Layer 6 of a small transformer language model trained on English Wikipedia (14 layers, counted from 0, width 64).
A neuron adds its activation times its output weights to the MLP's output. To switch it off is to set its activation to zero at one token and run the rest of the model.

Output weights of the MLP neurons that the questions are about. A number n stands for n times 0.0051.
n19: 49 47 -26 -12 9 -11 1 63 28 4 3 -24 -2 -9 20 2 -13 26 -1 -13 7 -7 -38 -28 -40 22 -31 23 -17 10 -31 13 -26 15 44 5 49 33 -11 26 34 42 -25 1 65 56 4 13 68 -24 52 4 6 -29 -12 -46 -19 -20 7 -11 10 -7 10 40
n24: -17 -8 19 -13 -53 -13 19 19 -27 -29 4 6 -25 -19 -3 3 27 -15 7 -40 27 -50 -14 7 -14 1 -18 19 -41 -27 -31 -13 -2 3 48 -22 9 -28 7 -15 30 -24 -22 -61 11 50 37 -2 -14 24 38 22 23 5 -16 -8 14 -1 21 -11 19 49 12 -25
n26: 54 -60 -21 27 11 10 17 53 17 -18 -22 -29 30 -2 -14 -25 -19 6 -48 -49 13 20 -10 -13 -54 -20 -43 -41 -47 51 -10 -35 -12 5 10 37 7 0 68 -15 40 0 -3 -13 -31 -3 35 -35 -7 -43 -45 -2 -15 -33 -25 22 11 0 29 -54 6 -39 -1 14
n33: -39 -24 5 -2 -21 2 -6 23 21 16 -5 -13 -11 -56 1 -11 -6 43 -12 32 11 16 -40 -17 -7 -19 0 -16 21 -63 -7 -47 -7 38 38 52 8 27 48 13 5 53 3 -1 43 -27 5 -31 -12 14 27 20 -52 -28 -8 -33 11 -16 15 8 -3 43 3 -27
n38: 16 -6 19 -52 -7 -30 -21 -5 -18 12 41 -19 51 7 25 -27 -8 -26 7 -14 -10 -24 -19 -15 -59 -3 -3 1 -29 -46 -17 -32 -44 56 -28 40 25 -23 50 11 31 44 -10 -4 -18 2 31 -11 11 45 8 46 -13 -43 -1 -4 6 -34 -19 34 -24 4 10 -32
n40: -23 -3 18 -24 7 -30 28 -26 -34 -12 -5 56 52 -8 -8 33 11 -12 -10 10 -21 38 66 -7 -29 12 -87 67 -19 13 -13 -45 -7 27 0 44 58 33 -9 -15 27 -37 0 -24 39 -8 52 3 23 -5 5 -9 2 2 29 34 -33 23 -27 -8 14 -5 23 24
n41: -9 18 -5 24 10 -25 28 26 -17 -18 24 -19 -25 20 33 -49 28 14 -44 -7 -23 84 1 1 12 -33 -44 8 -56 13 -25 36 16 2 -35 41 -42 23 -3 35 15 13 6 -54 -16 70 7 -13 34 -43 22 -21 12 -14 -10 26 -12 19 33 -22 17 24 -17 37
n55: -65 -1 -36 -18 29 14 9 7 -19 -15 -35 7 -45 -5 28 -9 -27 2 -57 41 34 -17 -15 -26 -41 8 2 17 13 27 16 -7 -47 4 -25 28 3 -12 0 0 11 -40 34 -7 9 26 16 32 -10 -22 19 -25 32 31 19 -61 39 3 -24 -31 -72 1 5 17
n67: -21 -36 36 -6 -2 -23 17 5 -5 16 12 -38 -18 6 19 -26 53 -18 21 6 68 -35 -59 -38 44 -2 8 -1 16 -8 -14 -20 -48 7 13 -31 32 -27 35 -15 -35 6 -12 -17 26 -14 -23 -23 -26 46 2 49 16 18 18 -30 -5 11 -2 8 36 53 -68 -36
n82: -24 10 -21 -44 -33 0 -14 16 -8 6 9 -18 3 -5 -3 55 -42 -42 -50 13 -30 33 1 20 -2 35 -41 -27 -27 -18 30 1 -12 -25 -35 15 29 21 3 29 -19 45 5 -21 20 5 14 32 -21 19 -6 33 -6 15 -4 -76 -9 -39 0 17 4 23 26 -5
n84: 36 4 0 5 -50 -22 -16 -3 23 30 52 40 -11 47 -41 4 21 -24 31 2 4 -24 26 -19 27 14 -10 -13 -6 -46 -40 -5 -20 -65 -21 -21 38 1 61 28 -29 -5 -18 31 7 8 26 -19 5 10 10 16 -17 6 55 -11 -6 11 -2 2 10 -10 45 -30
n85: 20 16 14 26 4 -13 19 -54 10 61 -14 19 -27 24 8 4 -4 -63 12 -29 -48 42 -8 27 33 -21 29 -10 -5 20 -17 10 36 -29 -13 -19 -14 2 -59 -28 -2 -2 17 -47 -26 -12 -15 7 -3 -45 2 5 26 -26 -29 7 24 42 -10 -19 22 14 1 -1
n95: -20 70 35 -29 -8 11 5 26 -35 29 22 1 -20 -2 -26 4 4 11 44 -15 -27 78 5 -43 9 18 -23 16 40 4 -44 -1 -19 24 -44 13 48 16 17 -20 0 43 -51 -1 56 17 -26 -3 -54 22 -25 39 19 -2 -26 8 6 5 44 -32 17 28 46 -2
n125: 49 44 -18 1 -42 -87 23 -10 -23 -32 14 26 17 -27 -3 -5 -11 4 61 32 -12 -31 14 -6 -49 -32 49 2 24 -1 -2 -11 -14 -4 -15 -16 23 16 -10 41 -27 -30 4 -15 -36 0 8 14 5 -12 -42 -26 4 -8 5 -19 7 -19 9 -16 -13 -22 -28 11
n133: 0 -67 45 47 -8 4 38 17 -44 11 -2 -12 28 -12 -14 -88 33 6 -16 -36 -28 -34 -48 -5 4 -30 12 32 -22 9 3 -55 -17 -28 26 33 -36 2 47 -32 -18 -19 9 -18 -38 -16 4 -36 26 -2 21 17 6 7 32 -44 5 16 -15 29 33 11 9 21
n176: 29 -25 25 7 14 -35 -16 -6 -6 43 -8 -17 4 9 -19 -11 -4 -54 -7 -3 -45 27 0 7 40 -50 0 16 31 -1 16 -26 -16 -13 -43 -8 -13 34 7 -15 -34 -17 7 -39 6 1 54 -27 95 15 -9 -36 50 -10 -21 -10 -27 12 -34 -42 -40 -9 21 -13

Each question names a token from some text and the token that comes next. It shows the activations a of the neurons there, in the order above. A number n stands for n times 0.2.

Then comes g, the gradient of the next token's log-probability with respect to the MLP's output, scaled to length 1. A neuron's effect is roughly proportional to its activation times (output weights . g). A number n stands for n times 0.0047.

"mar", then " in"
a: 0 -5 -20 -7 -1 4 -1 0 -2 -1 0 -3 -2 -5 -1 -14
g: -22 13 22 -60 -19 8 -9 46 -43 33 -4 24 4 -1 20 12 -64 -37 -23 57 -31 -18 -48 21 -6 -1 -26 -26 2 -7 -16 10 0 10 16 -38 21 26 -7 39 -7 -10 3 -1 -45 5 -25 -17 -8 -38 -19 -18 -2 15 34 20 1 -7 -43 31 -10 20 -56 29
Which neuron, switched off, lowers the next token's probability most? n26

" |", then "\n"
a: 4 2 2 -18 18 1 1 -27 0 -35 0 -1 1 1 52 -1
g: 43 0 -47 -14 -1 0 25 -10 -40 8 -13 8 -25 -15 20 -55 -16 -81 17 15 -4 -2 -17 20 -19 9 -7 5 55 7 -27 4 12 28 -18 7 -9 -15 11 26 3 -37 38 -42 -7 -48 21 -21 -22 -4 84 -12 -34 6 36 -7 -5 14 4 7 -19 -11 10 17
Which neuron, switched off, lowers the next token's probability most? n133

"\n", then "A"
a: -32 4 0 -2 0 0 -24 0 -2 -8 0 0 4 2 -1 -2
g: -10 -21 39 2 -48 15 34 7 -40 -41 1 29 22 -10 -28 -51 -16 37 -1 29 -61 19 5 -37 -4 -15 23 19 47 26 13 14 -7 24 -23 13 -17 -36 1 3 14 -19 -12 -3 -13 -16 -1 -15 -41 8 37 -13 38 -13 -66 -6 -5 15 -15 10 37 -10 -39 -45
Which neuron, switched off, lowers the next token's probability most? n19

" |", then " T"
a: 1 -3 -17 -24 2 -29 -2 1 -1 -34 5 -3 -2 -2 3 0
g: 23 -31 -28 -4 -20 26 22 78 -35 -28 26 -17 7 16 -4 37 -16 -16 71 56 10 -12 -28 -13 -5 45 -28 3 55 -22 -25 -10 19 16 18 3 15 34 29 5 -16 -1 -2 -18 -10 -3 -20 -3 3 -15 19 17 20 15 26 -13 -5 5 10 -13 16 1 79 14
Which neuron, switched off, lowers the next token's probability most? n84

"sh", then " Mo"
a: 6 0 -16 -4 5 1 0 0 2 -16 0 -2 2 1 0 1
g: 1 12 -36 1 -35 31 27 37 -24 -7 -1 -9 19 -6 -25 -7 -10 28 38 14 32 8 -61 -18 -28 31 26 26 33 -7 -15 -33 33 0 -19 -13 15 39 47 -8 32 -73 -22 -15 17 -26 -32 -45 32 3 -42 -20 27 -8 13 -29 1 -34 -12 -21 -13 6 0 32
Which neuron, switched off, lowers the next token's probability most? n82

"in", then "land"
a: 2 -7 0 -1 2 6 0 -1 1 0 1 -5 2 2 -2 -18
g: 32 1 -67 42 13 -11 -19 9 62 32 -12 -6 -3 -5 -33 37 -16 4 25 18 50 5 10 16 30 -13 79 62 -20 12 -5 -16 33 0 22 32 -23 6 -24 -4 -10 -5 -24 30 13 17 3 -4 -5 12 -21 -7 23 -8 33 18 18 -17 23 -55 10 -21 -14 -9
Which neuron, switched off, lowers the next token's probability most? n24

"Note", then "s"
a: -4 0 0 -9 3 0 -3 0 1 1 13 -17 2 -1 3 3
g: -33 -7 8 3 29 -27 -8 -7 -45 3 14 12 26 1 -31 -5 5 -17 39 -36 -7 26 -18 45 14 -56 20 -9 -14 -24 17 -27 -22 15 2 -14 21 3 -34 -6 13 23 -33 -23 21 13 -25 19 10 18 56 -15 -1 47 -4 51 6 77 19 32 -35 -39 34 -16
Which neuron, switched off, raises the next token's probability most? n85

"man", then "-"
a: 0 2 1 12 25 -4 1 4 14 13 29 1 -7 1 -12 -47
g: -50 -6 12 6 1 -40 -19 -6 2 29 46 -16 1 -6 17 1 20 12 -7 21 13 -58 4 9 -7 21 13 -17 -21 -11 -8 23 0 -51 7 70 3 -45 41 -25 33 29 -6 -24 18 8 -8 11 35 16 7 -55 -31 -58 12 0 27 29 20 -22 -56 -2 16 15
Which neuron, switched off, lowers the next token's probability most? n38

" 2", then " April"
a: 0 3 -2 1 -2 2 -3 3 8 -23 7 -2 2 1 0 -1
g: -5 25 48 -6 51 24 -21 -32 18 -25 -3 5 -60 2 -28 -12 6 0 -9 -7 12 -7 33 -17 7 32 12 57 -7 27 -15 -32 -7 0 13 18 -47 -10 3 37 -3 -38 3 47 -28 14 26 38 27 -14 6 33 41 0 35 -2 -23 -21 -17 -36 35 5 65 -2
Which neuron, switched off, lowers the next token's probability most? n82

"\n", then "The"
a: -73 0 5 -3 -1 0 -5 -8 -2 -15 2 1 3 1 -2 -12
g: 28 -30 11 24 25 38 -40 -25 14 -50 5 33 -61 -24 -9 -11 12 21 -1 -12 -27 -16 29 -5 2 -38 -11 11 20 38 -3 -21 34 12 -23 20 -32 33 -35 -4 1 5 8 5 -31 -7 -3 18 11 18 24 -13 -24 -10 -3 -33 -67 -37 21 12 7 1 44 -73
Which neuron, switched off, lowers the next token's probability most? n19

"ies", then " of"
a: -4 1 -5 3 1 5 -10 0 3 12 -14 -1 1 -3 0 -31
g: -17 -39 -61 -15 16 -10 -18 -27 47 6 -4 29 -7 9 6 -39 5 16 28 14 -1 6 23 8 -26 -28 -32 16 10 -24 13 11 -21 21 -34 -27 -11 -27 -30 -1 -38 10 -8 68 47 7 15 -25 -60 -14 -26 25 19 47 6 -39 5 4 -36 -25 43 16 5 -23
Which neuron, switched off, raises the next token's probability most? n84

" their", then " 2005"
a: -5 -1 1 -10 0 -6 0 1 0 -13 -17 9 53 0 1 1
g: -23 15 2 39 17 5 -30 -23 25 2 0 -21 -44 -2 27 6 -12 22 -18 7 70 -9 -16 -6 3 -64 -44 8 60 31 -54 30 -3 0 -1 3 -7 18 0 -1 29 23 -24 28 -28 6 3 -18 16 13 -8 14 41 -15 -29 8 -26 12 -6 -36 -44 0 65 -23
Which two neurons, each switched off alone, lower its probability most, in order? n95, n82

"e", then "at"
a: -6 4 2 10 23 0 1 -9 1 -24 -1 -1 0 -4 1 4
g: 17 -43 -21 -6 -9 31 6 4 23 67 14 10 18 15 51 43 -14 31 -9 -45 -10 -17 18 -23 3 -26 -29 1 14 -17 -2 -26 3 40 -5 -40 -30 33 12 15 19 10 20 -4 38 -4 25 -5 4 -6 -27 66 33 13 20 13 30 -33 -1 23 8 -27 -11 -72
Which neuron, switched off, lowers the next token's probability most? n38

" N", then "BC"
a: 5 1 -1 0 4 -17 -3 2 -1 -1 28 3 -2 24 0 1
g: 35 -2 -30 0 19 -29 -24 24 19 -73 11 -8 7 24 12 42 -27 11 3 39 -1 50 -8 2 -1 -2 53 -4 46 -34 -29 0 -24 -21 27 -21 -24 -8 22 11 33 -22 19 -62 6 20 50 -28 37 23 -17 17 0 -35 -3 51 14 4 4 -24 -6 -19 -6 7
Which neuron, switched off, lowers the next token's probability most? n125

"ent", then " to"
a: -6 -2 -4 -8 -1 -1 -1 34 1 -2 -4 5 0 1 -5 -1
g: 22 42 50 14 18 -32 22 -13 -45 10 -7 -24 26 20 -24 43 8 -22 -22 -5 -9 35 21 -34 -35 10 -14 -4 -40 -4 -2 50 -30 -8 9 -9 2 -1 -3 30 -31 15 -59 50 -15 50 -41 52 1 -12 -17 8 15 -5 18 30 48 0 34 -9 -6 10 25 5
Which two neurons, each switched off alone, lower its probability most, in order? n33, n133

"op", then " "
a: -1 -2 1 -5 1 1 3 0 -1 2 17 33 -2 -20 1 1
g: -43 15 -32 23 -21 -15 -2 20 -37 13 -7 6 4 -28 -1 52 5 -5 -46 -33 17 -19 -50 4 39 -2 8 -41 19 -1 -20 -7 -65 0 -17 -32 -17 22 -1 0 -37 24 -10 -12 37 12 -18 -19 -7 33 -18 3 37 -24 2 69 29 -52 29 18 -9 34 -15 11
Which neuron, switched off, raises the next token's probability most? n85

"io", then " Bo"
a: -1 17 -2 -4 21 -1 0 3 1 -13 -3 1 1 -1 32 -27
g: -42 -5 21 23 9 21 19 30 -24 -49 -1 21 11 25 -21 28 17 18 48 -6 41 16 52 -10 -5 17 34 -1 15 19 6 -44 -65 27 -31 -21 -2 -2 -29 19 -21 -31 27 -6 -34 4 -22 14 -27 -63 -10 27 -53 -10 30 3 25 -28 -16 2 22 3 -9 19
Which two neurons, each switched off alone, lower its probability most, in order? n176, n82

"\n", then "|"
a: -23 5 0 -7 0 0 -15 0 -1 -4 0 0 3 1 -2 -2
g: -31 87 -15 19 -12 31 6 -33 -42 2 -12 -17 13 5 6 -10 12 18 -23 -46 -37 29 7 9 -36 -15 -3 27 20 10 -47 15 22 -54 41 26 -36 -15 8 -8 21 -19 8 25 3 -30 -30 16 53 7 27 -37 23 -33 28 22 10 8 2 12 -32 18 -17 -18
Which neuron, switched off, raises the next token's probability most? n41

" ", then "==="
a: 0 25 -1 -7 0 2 -2 0 -1 2 -2 -1 2 2 5 -9
g: -19 -9 5 -81 -6 6 -6 31 17 24 36 -7 -6 9 -48 -29 24 -69 -22 11 0 -13 -40 22 25 19 -32 -6 18 -5 0 4 9 39 11 14 -35 6 1 2 -3 -22 32 -21 -42 11 1 -6 -21 -2 18 17 -22 -18 -27 -38 -29 -74 -43 17 -10 38 -2 -1
Which neuron, switched off, lowers the next token's probability most? n24

"ult", then "ana"
a: 0 2 0 -36 1 -2 2 5 2 1 -3 27 -1 -10 2 -1
g: 1 9 25 -7 -20 -27 44 -46 -19 -6 6 23 -33 -19 -6 -47 28 14 -36 21 15 -11 -7 14 15 17 -20 22 -2 -22 -13 38 -11 -14 16 2 -2 48 -35 -17 29 33 47 26 -11 20 -30 2 14 43 -14 -32 8 -32 -1 0 22 33 12 -15 -48 3 90 -25
Which neuron, switched off, lowers the next token's probability most? n85

" D", then "mit"
a: 4 0 2 13 43 10 1 6 1 1 4 0 1 1 -1 1
g: 37 -27 -21 -23 -35 -16 53 10 -30 -15 26 -41 -12 14 -10 -18 -40 -12 64 -14 -10 -11 -2 -3 47 20 -43 58 -33 13 24 -35 -25 17 14 43 22 -13 36 -23 -13 -16 10 2 15 21 5 21 16 36 -2 27 5 62 -3 37 4 17 20 -19 10 -14 7 19
Which two neurons, each switched off alone, lower its probability most, in order? n38, n40

"04", then " U"
a: 27 1 20 2 0 -12 -94 0 -3 1 -8 1 0 0 1 -12
g: -9 -48 -11 -28 20 -5 22 35 13 26 -2 22 -29 10 -42 3 12 69 6 -22 54 -6 -40 -7 -1 -11 -1 -2 30 40 -25 -9 -29 -22 18 -4 1 6 -47 -57 -9 15 -1 23 8 -3 -18 -16 -9 31 -16 45 0 -40 -29 13 20 -49 28 -18 21 -22 48 -22
Which neuron, switched off, lowers the next token's probability most? n41

"89", then " book"
a: 23 1 -11 2 -1 -22 -31 2 5 -4 -33 5 10 1 1 1
g: 10 -94 -58 -24 38 6 5 5 21 8 39 25 -37 24 21 -57 -5 17 -37 -28 -1 -27 -16 6 -52 -25 -17 1 -19 19 -26 -13 -5 4 10 -13 -41 -16 -29 9 -3 -10 39 -11 -38 38 46 4 4 -9 -9 -13 2 -1 -3 -26 13 10 -39 23 0 17 -16 0
Which neuron, switched off, raises the next token's probability most? n41

"|", then " World"
a: -21 0 0 -24 10 0 -2 0 -1 -24 1 0 0 -2 5 -5
g: -25 1 5 17 -36 -24 13 19 -2 16 29 7 14 26 43 37 23 -41 -21 43 -23 -8 15 -34 48 -15 13 31 -15 8 -8 -13 -2 -12 -4 -5 -14 49 -6 -17 37 18 -55 -19 -29 42 0 -62 15 8 -2 -8 -48 -44 16 7 -7 17 53 32 -20 2 32 32
Which neuron, switched off, lowers the next token's probability most? n38

"ol", then "in"
a: 2 5 0 -18 0 -1 -54 -3 -7 3 0 6 0 1 2 -1
g: -57 39 -47 8 24 -27 -39 38 -41 -28 -17 -4 -43 9 9 -34 -29 -19 -19 -4 21 -18 15 5 50 29 34 -4 10 22 -22 -15 -23 -2 -42 -20 51 28 -8 -23 -7 -25 18 0 -32 -8 -1 37 -6 19 -20 -5 -7 22 -1 16 30 -15 15 -70 -32 17 -16 17
Which neuron, switched off, raises the next token's probability most? n55

" P", then "B"
a: 1 0 0 -4 1 0 1 1 0 3 28 3 1 19 1 4
g: 41 9 30 40 17 19 -48 15 -4 -44 -22 -19 -22 -22 11 10 40 -9 -41 41 0 51 51 -33 1 -4 12 -25 35 -3 -36 6 16 -9 19 33 30 28 6 -21 21 -30 19 -7 -1 -11 18 48 0 -3 18 -50 -20 -37 -28 25 -1 -42 -23 17 25 32 -17 10
Which neuron, switched off, raises the next token's probability most? n84

"re", then "ten"
a: -1 -12 2 -27 -2 1 -3 -25 2 4 -1 -1 0 -33 2 0
g: 16 -50 -15 -29 -4 -2 20 9 26 17 -19 38 -10 -16 9 0 -15 -2 -30 9 -22 -23 4 27 -5 19 20 -18 58 -18 14 -19 6 26 -26 7 -10 7 16 -10 -8 -2 -50 6 -26 -26 18 -11 2 53 -19 28 14 -3 -44 -11 5 9 47 -3 44 -30 91 59
Which neuron, switched off, lowers the next token's probability most? n55

" his", then " mi"
a: -14 5 1 -10 -1 0 0 1 11 -12 -21 6 62 1 0 3
g: -18 35 24 48 -6 16 24 -16 6 -9 1 26 -1 37 -3 -22 -45 -2 -17 -16 24 -46 25 23 -19 33 49 46 -24 25 13 3 -10 30 29 15 -25 33 33 9 -6 17 -39 -6 3 34 -5 21 -52 28 -36 3 -26 13 3 47 44 2 -42 -17 -7 50 18 7
Which neuron, switched off, lowers the next token's probability most? n95

" Ro", then "und"
a: 2 0 -1 -12 1 -2 0 3 -2 1 -3 0 -4 3 3 2
g: 63 29 28 34 -1 30 18 -1 24 -9 -9 16 48 21 38 -1 -25 -40 10 5 14 35 4 -54 -4 -3 -42 18 42 -23 5 9 3 6 45 60 -2 -5 -56 0 10 -38 0 14 -27 -12 -7 -56 -9 -28 5 26 16 5 6 -26 -20 10 7 45 -32 -2 10 -8
Which neuron, switched off, lowers the next token's probability most? n33

",", then " Jo"
a: 1 -2 -1 1 0 0 -4 1 0 22 3 1 2 0 1 -12
g: -51 -40 -12 -1 4 17 -25 63 -18 -49 2 13 24 32 34 32 35 -2 -7 -14 81 37 -33 20 -24 -14 -1 -24 17 -18 23 24 16 4 9 -48 -3 -24 -42 -6 23 -17 -9 11 28 12 -21 -34 0 -31 -11 26 21 -1 -25 -9 23 9 2 -39 34 -15 6 -18
Which neuron, switched off, lowers the next token's probability most? n176